Layer 13 of a small transformer language model trained on English Wikipedia (20 layers, counted from 0, width 128). Numbers have three digits each and are written without spaces.
A neuron's activation on a vector x is ReLU(weights . x + bias), where the dot is the dot product.

Input weights of the MLP neurons that the questions are about. A number n stands for (n - 500) times 0.00086.
n4 (bias -0.167): 590411455575303547637412553522393509633536347685436504676647883319464340393500283704443275704672608457666575663614370522572624456603431716597291602474380625426546685531744536413461772684373757487428335208338368513531343482196593449531638465500612496267301567376650357763726455302439826384656287559444357620412695461679642359357172539426568418305297542529409449584544398383902483492552
n12 (bias -0.085): 471371490420539332613567351458551632620726580576414538435445493567295582323529344316402309594479379531570415504676493517565476680747503573662452518542390559105313617468420699503360591586619677538536365462314348559552556539515691310426708514299234569497341561535610484401397561639472500414735722511629297564557399462483447475451633455535374441532317656510528497638465500572497615514286
n24 (bias -0.076): 486322539470503473662535475503490533630464490668377590350551400637704341451504600328559605559430414226587584455353552607396676402443620637388530619507338350507471510468566349548476698612538373459521386271355497548576638351446409248598494396685529668506400503542577494453537408582569702415733327732280390567373483514445261444476417545445439471725486485542214667482732570489709574645527
n29 (bias -0.098): 583426510359475544436239549479298551656591448479514490363614522313399468454478427556483514510549548486458426465444805608590347377779566593264444383476709569339420645343580475737472444620710642407320594692507377448587493582612638246444503563666259621281545530669629585500435425387730567521383748568576526545399597473444415500451308497479469449535390341710486473404517461586510368673676
n41 (bias -0.063): 493481519653253399281554500603578489503368540395484580438470503439400500553437450447627289490423414607453382564362570507562568500671526652487599611500425585520563428613287459380560560500593662533634593397576534427370464630611311565460567527754349727684289423652608553591575524471377379428517373462722507521343302471706591571344423467263714587412431327619573465530487321733640552380385
n54 (bias -0.035): 467401569611595442375504717338466618429394683680573630609542431397587500510588315619588483423362598346563475316620479301427627585694469507504302404591711379662585528352426485388669387507736571728352527637437450671416395442285383333443515591507417465382417598468500395575418374606528315231450317605420367587402336724514543312346539577377551275500722567311538578457511557511510592688458
n79 (bias -0.086): 585497564431342419460652025568549485602384640603359554574306337529666423520545415714507420379392429416335543446590724390522647424419479500579511525468566525565384609515561574454651558567346576465489358557707522415600546372463667830446669554592349645604440531522570386493556434716321497398587356408614572608410663542400591305482317443303531541420776602257383472562633482364579303462397
n127 (bias -0.082): 562463484520556438702610241335363441628405507624445500608583500472576532661555389580612309183291719476356557511352709901493326511482351514472649369621436438591383514590381504269360546586472365335428520549513426479416437629493610612564472566476788649415413541585558310435558522413287379630464593677472448532507403490640557553681602517314350529472569396467552554677300546439426676514493
n128 (bias -0.084): 729449539385583463473492235582397634545437478378379481473452643224330599581402493597271380467640181548448598485338530835581639572500355704632604292359569352474547552431380422448627485416384515504523410736358447548623593542508455576436566403559358489440530449368698605394372834585642289750439591485478472486694407614504702560370500489294547610591533361546533431667137394677676576475489
n134 (bias -0.057): 607274365440367442522489306445587380534296589686337599325536302284679406503369328842585478295414368601589485481578665559550529589564401558418598537361515365559496664538264615541618733359659451554367461349556526449596298216366440414795632445759614507465394375597582572507529560595618369757477504527764465392422632377485556496551555463544417620679340574507559347358437706565574554450456
n173 (bias -0.063): 451609487608408407535548452425570489603532432402316619581497395431595673542300679456708357493731544470340565648424446446627510713559274588424511445547382584203297544664575627762538514613616649547475562466345266571575480493518566434397667507524496385478605316648491494450610584419592435600427630440514475500562449523626358335514422650449401404376332327439483441262647310591588638440214
n192 (bias -0.088): 341385388490493332354376422479500625631785591652397531630517558454493532592452302618826330455362715459356581496546695841504418571428562469599616376392354497570500358697493413500458535517405457380597497531490581281580308593500475527383488587666493749369403514525747464473360425500636332576400396782538463535571444363476454585437567395335616390408434418437514585582405489730591724619531
n205 (bias -0.126): 492515654460527235744450380592463661539608274315320496465526532600500523457636723473615589519477432452435407589450432637524392369269670390423528481428337824538764534488576298553351239687565546376669618637699585295489375629417597337133513641629787564589470445446624407433354703409534559433415702311367621476434538489462550577652680527596623420365564411507439843446362539433621548422413
n239 (bias -0.007): 518477506503302530755448338636520525503610364409379592567540447765574652500586591476493324595483598477299462321497530507415197462413564412435591424537864638551618440490619482272411558620493621617416773551532606605412517423620514569362595429446640487446544612600472602728453364529609493517434381275446439369434625513245510527490493384541672657431604457391449283393401424409542362361369
n247 (bias -0.048): 614479289440655201623567534518468306511588452471413349793638686440492455459697690559603306636381569615574552459663610397504432556545252478574480489551567478659415656481401557393308574460470676562439383279717608599651317594393470311522581463442636365400493756616459390450554530496570429767481426390423232882532551482640564400423445537286661585549565461587390351664526545428348504396416
n251 (bias -0.048): 715563623401199590695422512604417670539372419159481619337682567321532473309504546615531545267438473252600457333407626538460583353772702690310496729458348557662436371315661627550423326545762640594532303558460368435527320638779317526609638538382674424532405378601521400522590705666488335349434569330531545581397630583550496523611588508377343476414405423561511433333519543532688370687504
n265 (bias -0.135): 625559582268519463442404381451730528623468269362433496375205707362516311557563534451644323383684508596625565389741380485347371546748553493317569500440592683496559332566598516549318432474477542333566676587424443459572492477650389191469619372669687429252380493542602465504600512488504656682496749562523716417697455222625612473530455776504566468343612227482504354358424650636616408452399
n283 (bias -0.040): 586432419376477370645571753513425584342354607503588686369546517386486527566695625497473312493547444438533638372580480450411429172572638674718426480447747477490566444398473790507607443539627449559370439350560399573593477480237534658550483324335541530503460516470528379510458514525394799637351518476427475616292579353540581607460397487633519716375425546450576513348467547514525487490240
n309 (bias -0.067): 417370398457545412481542545487550446513640365607472580474449583714193500614423446398388572411710430337593374455590350522725713648615529529529428315700669519481550468562532580458503529647580519343484574590558429408462328457527451357471562478510474339371516435367744715659644516421602583522614510342586676565414452600446461445596471522369407537422563242491608571461356536592571537285351
n329 (bias -0.046): 285395596509629336443577703388497701397558540523532536673620398603527621503638516523596558572427392593470633590576618529381397450503438552570440493490530383460655588355306469638408427413589430568680389553472493575503484527425250513117624283621652539435650627440509460548532591450642686471473682456605413422323471613625423590723579279526263462390610570457421516460371517510591510260441
n360 (bias -0.122): 660483473548828598533431686543282916285354511422394575392578374504507573507711336579665591489562482426410496623446550650470468214515589763569282525418643355536541592430486578396302579634302489468415462583377565471353647611575274622406598350361533592392514455703540450580609334488647644578478702481407462381614475486353763605464586518540374372540496401260511621522507376644445531570422
n375 (bias -0.144): 583564386440507414359444619240206712459401438431338712232601681515628761455669337365412482584515435532668674385467453558447575585372714442397516541765615460537588392309467428485445574299375541482379451570187626427624471406496574472448651394467628677473460549419412596582561748685515630575466496670558724664482489665526548367413592661335561508433551710438318567689639411368633344489431
n384 (bias -0.055): 511724522377469387383497232270440568473305439309490534430246619479601503433642561770531309365616581450507634524544487456500258476531550540411478497557590781490369553667544630551663548480537514650228454351465305406690645563496507536500509561490462725383537457281635699451560601555568506663510468378719618640425530384483397544476398385273338489538520414459510513507466376632597582484523
n394 (bias -0.105): 582298676621388500555445613335465489555451183383535583429507415344641478578658329765547525511725461409561616384707486532504493551655340318402504504643613560414436553611572556414338406405255650507682542619514435318443446194597500332442516493461511550540304573456587440521584695391450627648467595563618515655607596461730478536536604460511493500536418260615808368482342226789438368500390
n397 (bias -0.064): 667376716432504559751302276511312504416469350366640414349507395701732565525551593691376580328477481412353481557651638227554658530589578374504640272675336463346465441596504426560395364603598633537604645725432610481504646519547218624443474436467546285546411424447517556478258500658436644607431584624485579669316522327691511417425650462293551496652756548217500326515609351566352485544407
n403 (bias -0.111): 559514310544518323647453457489479582342526415559350606471531460418409370533671528356433455690411363344440564368482634588661590661395416500468278435640540497589544531322429680666511447289582834796657521528460650465320405460404296514332528564454489363619395374726592497428434402710525642503305699343440425519531433524705633714620751454585452493349636410373518459690518460409453380459724
n415 (bias -0.083): 577350490534330214450600650511290448643364578410500240471552547664515514474522552482356246465674615528609543489748528591424424528648556399390534543608586333408647722529567409633440557452518575500649541743590560556352454605339536456596278574399681455447559585632549428555593489777366372576543429525378340429297517517612693518528630419324534304286392455430447439307426564529571701493207
n429 (bias -0.065): 565625536373549391634345472591445156609558343376497542468545489521654553441259576583472554448496652449570542672504479472460371405596562634482426475497415627542536428286368464709395315558486518521719584396381398455368455464507567388542537333614518634520662644412519412392442707455354647302351637410576449532379552374576627528552336744584320781419576581405770265320650231507483470364379
n435 (bias -0.128): 605449546510532363581383532580623287482449486355435629727621316384586539451412368590402670486641261432696355320658594556457551627493507417641493652510330410570460614360549475462654658438423507521708517556324415507552410582758613392479579448306561524265514564511549262425534489707552386438393500334347272529577517490605372422573493570531626240571683807503632696634549553399289541605445
n437 (bias -0.096): 557610555354409516536696454571386286389507494455583568249494273343293556442531436461471613523752545314487510448676477465460607340527474423438421569590559516438507640391623433642494630497581415662460612442518536571555510500476566221467557600423680689545740497503392437481576513395484612462510387557449514453494590519448687477381684655584629340441443383290587622395788671450488569494715
n456 (bias -0.062): 564585705653569603544610537500496489702492613256554601815518429628594581548432349594584525446467475429522258254445475478489560463526615525452573368424489396438268443563431534634489489429602412486545563525386379504054449604387415518305684551493653274527554675713611510387493537492373490610611365567673282350563597521272537394601805482424730382390375766514518447566424286575587321422496
n491 (bias -0.081): 482636526624541473756407597640557331580568616503655643514321493348542305670453449456671457388721598340374517452417442609553533531511341585593602420442357642408550507612643532636579603614356542641581272527519607429520599584404472543586428507338373405583442602503624573370644468356367660547375413546490396472105578460626524362500394650380540421645331413387333507517582254303677513560392

Each question shows a token from some text and the vector x that enters the MLP there. A number n stands for (n - 500) times 0.011.

" under": 673616481501532508473434386613591628565682573588510331405356503555512559421369327534231483543456603681246412595437366431456537631517528509551437455407379496540473355425424617573631476463557400552479390469590387375505519605570452440463380531468582518675550633550490795520414529503450336605405599759460636253476395564492392464475580421447595509513586606467443543662565466460461487371435
Which of these neurons fires most? n128

" its": 741571461463505461577521400649454481565539619595589530612344473615507530482411358499311519532492638608410507670397412267442542450336613469470508498379471427443503299418500557440503412446538406577449510328699409471469527567609534660342214435554515443668548607534405706577476413459329411556390520582492625435513492534646374590506448400453388615500484609617507538616586508328702566426560
Which neuron fires most, and how strongly? n79, at about 1

" average": 668690441506410595626537546490474578479708538482538373543548457531604534440332457430333648566517658674401481706455359298382522547413604291472577620487573426541495488272499563409463472387410472417532349403625458453636536549563521480435391501581562611464552652510291534575482491455397314521479473603518489361488535562605464370386412358411485750497470487626570558555585589458424598433526
Which two neurons fire most, strongest first? n247, n429

" ": 660684470634371717621525352446587668604597598531474443531512640446574452476543490463352658481555572479258434634628490456468445471450568377389475581594431462453360280335606580484443323411578539541441432515636340488533534403603510608463288597547485571463507577482439577512524438579363259463555564653482504335491335641488469588327357412586454700529469501644418553577364541448438504505513
Which two neurons fire most, strongest first? n251, n127

"2": 566680417577530555565544482422595617616515568567506326404454512459557516517502526556379658478599453591271266651556420426408577420433454364504551727427554328575298351275609546485445371497618348521410565458561463444484462569724545504349221497588594491438588684484306543536590509408467491461534622627528432329586358555507501564327429627590438541482462592534581529578499520451455513526501
Which neuron fires most, and how strongly? n437, at about 0.9

" has": 663624461507398592555534530517503512576650481628513461474455451359444516434491456546392534579564658450325440721660316332406456552360533334502576596437439431540409447298667594511584444470472610504441391379598416537635449347534550521402447515641606567485408693533378684597551427600515337390396488636447411419393485638613533460600309503494341679464446610571430571474408468529528645400489
Which of these neurons fires most? n4

".": 567640439635394553527699474551506714622596460595425484471452504516666599426536455425332721563631561482333503514546378298452416625384413342452398773636438400407432374284600459462496489433516449479405328438596399324600546550409542472473300560501506515480564501548526534512559404486397409574451554611401480388572398481617604556443384445491424665514540617610604638570622521449476522417533
Which of these neurons fires most? n375

" were": 664532417550325564597490380607464567652544494704442411436437391395598530350401405525582506567494695566304468637582473372469537511455576413571593640507485475561496365347499457498557408479586412508629424376762408569578514482531558475322299552668662424481419671558416569512495458563475418374424541620475551340421433614463518339532635296510474656519446594654428564561393488437455521368503
Which neuron fires most, and how strongly? n205, at about 1.4

"hen": 514579478538478474436541618586512591443547520602580585431263459477603573419563635546313552515403596702439457517520402461588430682465504392647519651410436534491467354497459564517449391473426555496294471482576427440408497359533469545547333538393486551545614558512457418470592483431417389655310570575403463273574467548532515697529297381459513948400537559578434527545460497641262625453394
Which of these neurons fires most? n283

" and": 660503426585433503496458550606556541551464482584505505495348363262482535355486453539411632511554680545378630696483317211439462544386561441525640507480468388482567323479406722491519425461561413546340484500673330432476510624534593517537328567539596546581480734549510674579479393492411283474449514539497447446462455592684511500379431350527477564434556562617463490666469491414649543531493
Which neuron fires most, and how strongly? n41, at about 0.94

" AUS": 626496512526500529401488498504525546476598466442556357350539469465521561421598562534546621587548656620460242665431458328477496576450516402505567658579574451586428500372494497531447500384654445496513495502737462333595436523598552286644263395500489446454423752515406739481503382511455318568441605608619719316637467612425543471466482514516392509406419384655621514523532414418374537300344
Which neuron fires most, and how strongly? n29, at about 1.2

" Rachel": 658480397484484509339473556565570640479583339651504461423442454432474505522547508537593570614626487569271267627506370406516445564421495273535418655583532452380420410571606644565563444522467371487503457474725347510463548503661588487472392526392443348497420605532542721575581419353490535553519444581588702321678508602480487621406408301381300666514389476672633416443539518399467574536393
Which neuron fires most, and how strongly? n309, at about 1.9

",": 664591427511451571574572585582563719600636575718424586337483509285602535455614453458448721563559691456358426611420479304496509551328410461565316666635483488457371424461543571403494416442396484492417382480551475452636437469517555473387267557450422481469417571603441674545526343494429441560401565642437486312595433378556504590415526406619457601551467425507596496495575482425358545543555
The three highest activations, in order: n360, n403, n437

" then": 707533430681473449536541486511597626526622419573439482441442452384451498416511477562367648533485674446288569692577449229443476534341589357565636541557547425368630295468551723430492481500569540467409514326624210465548511468547483473493173513465533470546487732512557629559490416601354349489571562513523551335480433531608578480438391469451434695499585524545524457543505475480455521466501
Which of these neurons fires most? n239

" Spirit": 499572483555516540394610440519537582471736510483427492527416493442460546511470486492380667444682509620454439638565328282435538477490498424551488766522446456453485393473619673572553426428613426540428350398636546451525505420622586386478251529583455368450561609475369639480571391431447311574486553642580658437534451674465385524450377652449398734458442499492573637397576526455354611343399
Which two neurons fire most, strongest first? n173, n309

" June": 635758551598522559449493492504513549696737481464494489523571554481634563554604513488430505561546666602337463634696357522516419512273528437528426504526396407484468450377532555395427282533559466419385383426589455444530499486646513631374281489515594502577543639485506577502508519396534327504426647570454505343718418510373456691468433365516431602574435511560502543509366408434404540327304
Which two neurons fire most, strongest first? n205, n239

"–": 700643478602368530652643486585521780528590579536436442406507570377579464518556475438412590444573639478346436653505386298480353537427637503476471741562471456457399396355427539416514395480505422532420398383575451424512559448561466469421336549520570448432619789548566630405428422510486356498517633642436473363487370579354459529344490416517406652545506507623540664431530561420468546503529
Which of these neurons fires most? n251

"9": 631666421582509487520527434446599707531650540574519336530463535393603438400632610417517635549527482558328331588542439400448585565365711265525418601534419396476317422330570474407565578358513452411444537399692473505562505347545658650443427578481633451635546619553617707483497413390504268497439529553423399333646324539600418567441587467643457576490502445448486424496449598469316494398581
The three highest activations, in order: n403, n239, n205

"1": 581598407644514624679531560558509781548518616685350307414532565454576527483474527566514726635605604617348401524455555302496535425423466292426408724565536397517337469450530589441468490502444527514505475442563467447507437503519358472378281463483435456474587560523454625471577436367456414633408511553431461297587333547600514697461367422572315537500569512646556566452428649397321434495575
Which of these neurons fires most? n360

" |": 677597427509391472440499382595654566515668503590483402484452437243672388445589545597478757498551495654288408645482348159448570538459653368475624676469406370483420414461540450449565389648534331509446533381645384542496534406474577535515322598535582471469541584505463601503525458553543424456395590513450429407755500546537440535484550393547433547480482446591518559605492544442418439471567
Which of these neurons fires most? n134

"\n": 609581420608478612445542477477613525583697566686444456328307528483403505408653514524229608512545579523364452633626392320432560485241561506448595596519406426603513304418669435536439429454507439533400473493509503445626505551621468430623477630616419521495469556423371751459592231517399271584614466598541488280522428616537509574537600442545387594472410525597605505522486472479430492427439
Which two neurons fire most, strongest first? n437, n309

"0": 567550510437471473564482591559560713632616625473520288402509559575511605452439545451423533486472692565397397663508451472457644574331423418420334574512455360451381321357579565583489585350595425496331534532539359465458532613516635413584364609425485381475621745549237665528579413524287422580551519523406573330513413570566530488397434595479295548481546494651433567713507550463451597431429
Which two neurons fire most, strongest first? n415, n12

" CDP": 580599407595438579419544507472544638492696535422467547621525435531594563444361458442387582685521661620353455650593345480392454411413471473472461591532410463449447536421546532486449334599464462584623495370758414400397546537609651552492281509413645456540498759581322699496378468411369278660476537533392519371433605601520332500391438472479434457404438490658513570591415635464412614397580
Which two neurons fire most, strongest first? n205, n239

" made": 582574426650517557576477451489542677542740491578530341410389349427523381448401380542390568502476724443337438588559458412417417483405602442475551629437514313587595398307610689483517457431631441571438411269677386454548533504518529385505370471631552623610280558467453687497562438581472378466448595622592478271502468508530515511511376454522414802517558565522546510535499501431403558504530
Which neuron fires most, and how strongly? n134, at about 1.8

" New": 679622435582383592441495447553457693499621548453432391593435470501604487497540537614358642619582692655352477471419541387425554581451497479499595606474408453501326379407539632585476321341529558483465377460608424552575636461539706604470224446590519517440587599494427620411402463396410190395447550560522614267478513508457354627432468396520557602426427550652531492685453441588512530361517
Which two neurons fire most, strongest first? n128, n384

" Master": 548570480569552416351519603595433584303657429575479459430303602462568545401505636522455568571668520744378379521506462266562420440521575388515559586416557431498480490469589599497564390478453464503435449479758321551382417566651570488666310405408453519640425563501358568599453345611498408476408621593512635400516425598566432528493259339493429767516577552643389487534393447508272629492427
Which neuron fires most, and how strongly? n283, at about 1.1

" was": 658557553628400567570524506522507645601586417642398507394360317417589610375369431456394615598559705465402556478615352333429443573428566326482530641538437456472386414360444501384581484474472549480450455423493447553522469477571559512374395485591625577519438618370309686588538497569456319541474529709390655312434492688462508379599485383530419638464563576622420622554446474424477611506566
Which of these neurons fires most? n375

"inc": 604544511425467535396468659472406566454478564619538475590400573424603564562447612471385633600543636672397443406432430496503525632402429390588389793434453420541456370393617446486461344445568465488514527482606443400539512420473476428470397573334395734563575679434429635516534338379415225594398693665442597374557590461457449615498302493449414757365531728610419459565453593499394478520462
Which of these neurons fires most? n375

"%": 657694351582413564507546561666559636562655479500480378514466459475647532427406426455497519418561664562532442621477206415358452500533534385527453614538499470442518420508755570415568491519576458415529343356660460383515495440520440499442248569440533519498640747540442645504415436521357372617395443644339397469613403457507335534610460397442446478608433529704577640547492615444500547457489
Which of these neurons fires most? n415

" of": 679672407497455638376520388587496569585507528595518333386426558397604533450519509486323536443665571594201435526523459527509458524334600539591486460422459349526621470448614517398456412411601432431417415443554505311506634552514552454408319536668458399444508648453317559519659608474569343551381711685479504257545575610552543610560515427518447593481434615652436445581474529402502602263462
Which neuron fires most, and how strongly? n128, at about 2.4

" L": 583626579526546622445480545620528528411589590459462418405420442368562520374552654480326408456615576626383387509407421402473453481343555640470542782506461447486337393400546602657558355509511515488493472383757260595387514506638513690500359421353491566581438573536388628489525438618334435403435624678579660431512437547506488497409283340451368710533423478552483643570502538538444583521523
Which neuron fires most, and how strongly? n251, at about 1.7

" there": 553646393604301640472521578560435628546640471493560364495491423484548417455487522560510539457495662616249453619534261380461396441325532459673439514495495453540559517393627519424460514524406395561564407287617395528571565408592569552503163637639613415477528651568450688453622511499481348454485566570483432291465500558586551564391420528395545551593471596643431682622390360370488521455520
Which of these neurons fires most? n491

"6": 527417492491561606647457545623549654601661552606556337431454531645484609448494391502379456481461496675323308555502446444449588452515464410382289569490480365546404236382553542518572469491560380506454476631498414396448395572498494618437278685521459545503533667544327794552516464514308365473442577585374582407486418499610466481455462525491409442459649699669458627627502473516356707487485
Which two neurons fire most, strongest first? n54, n397

"3": 659661476525536658675591659647481717611646537638432439368479580432583436384464505462456724545623509582331379540430500418420438498405321386516443741520575372563425329403561539421448484446452551494571546506510454356570418449402467453519254515540513438459558672524491604464542400413416411636334522565371476359559443439546447700412426392642453615505532417629598507509448600352331475418621
Which of these neurons fires most? n403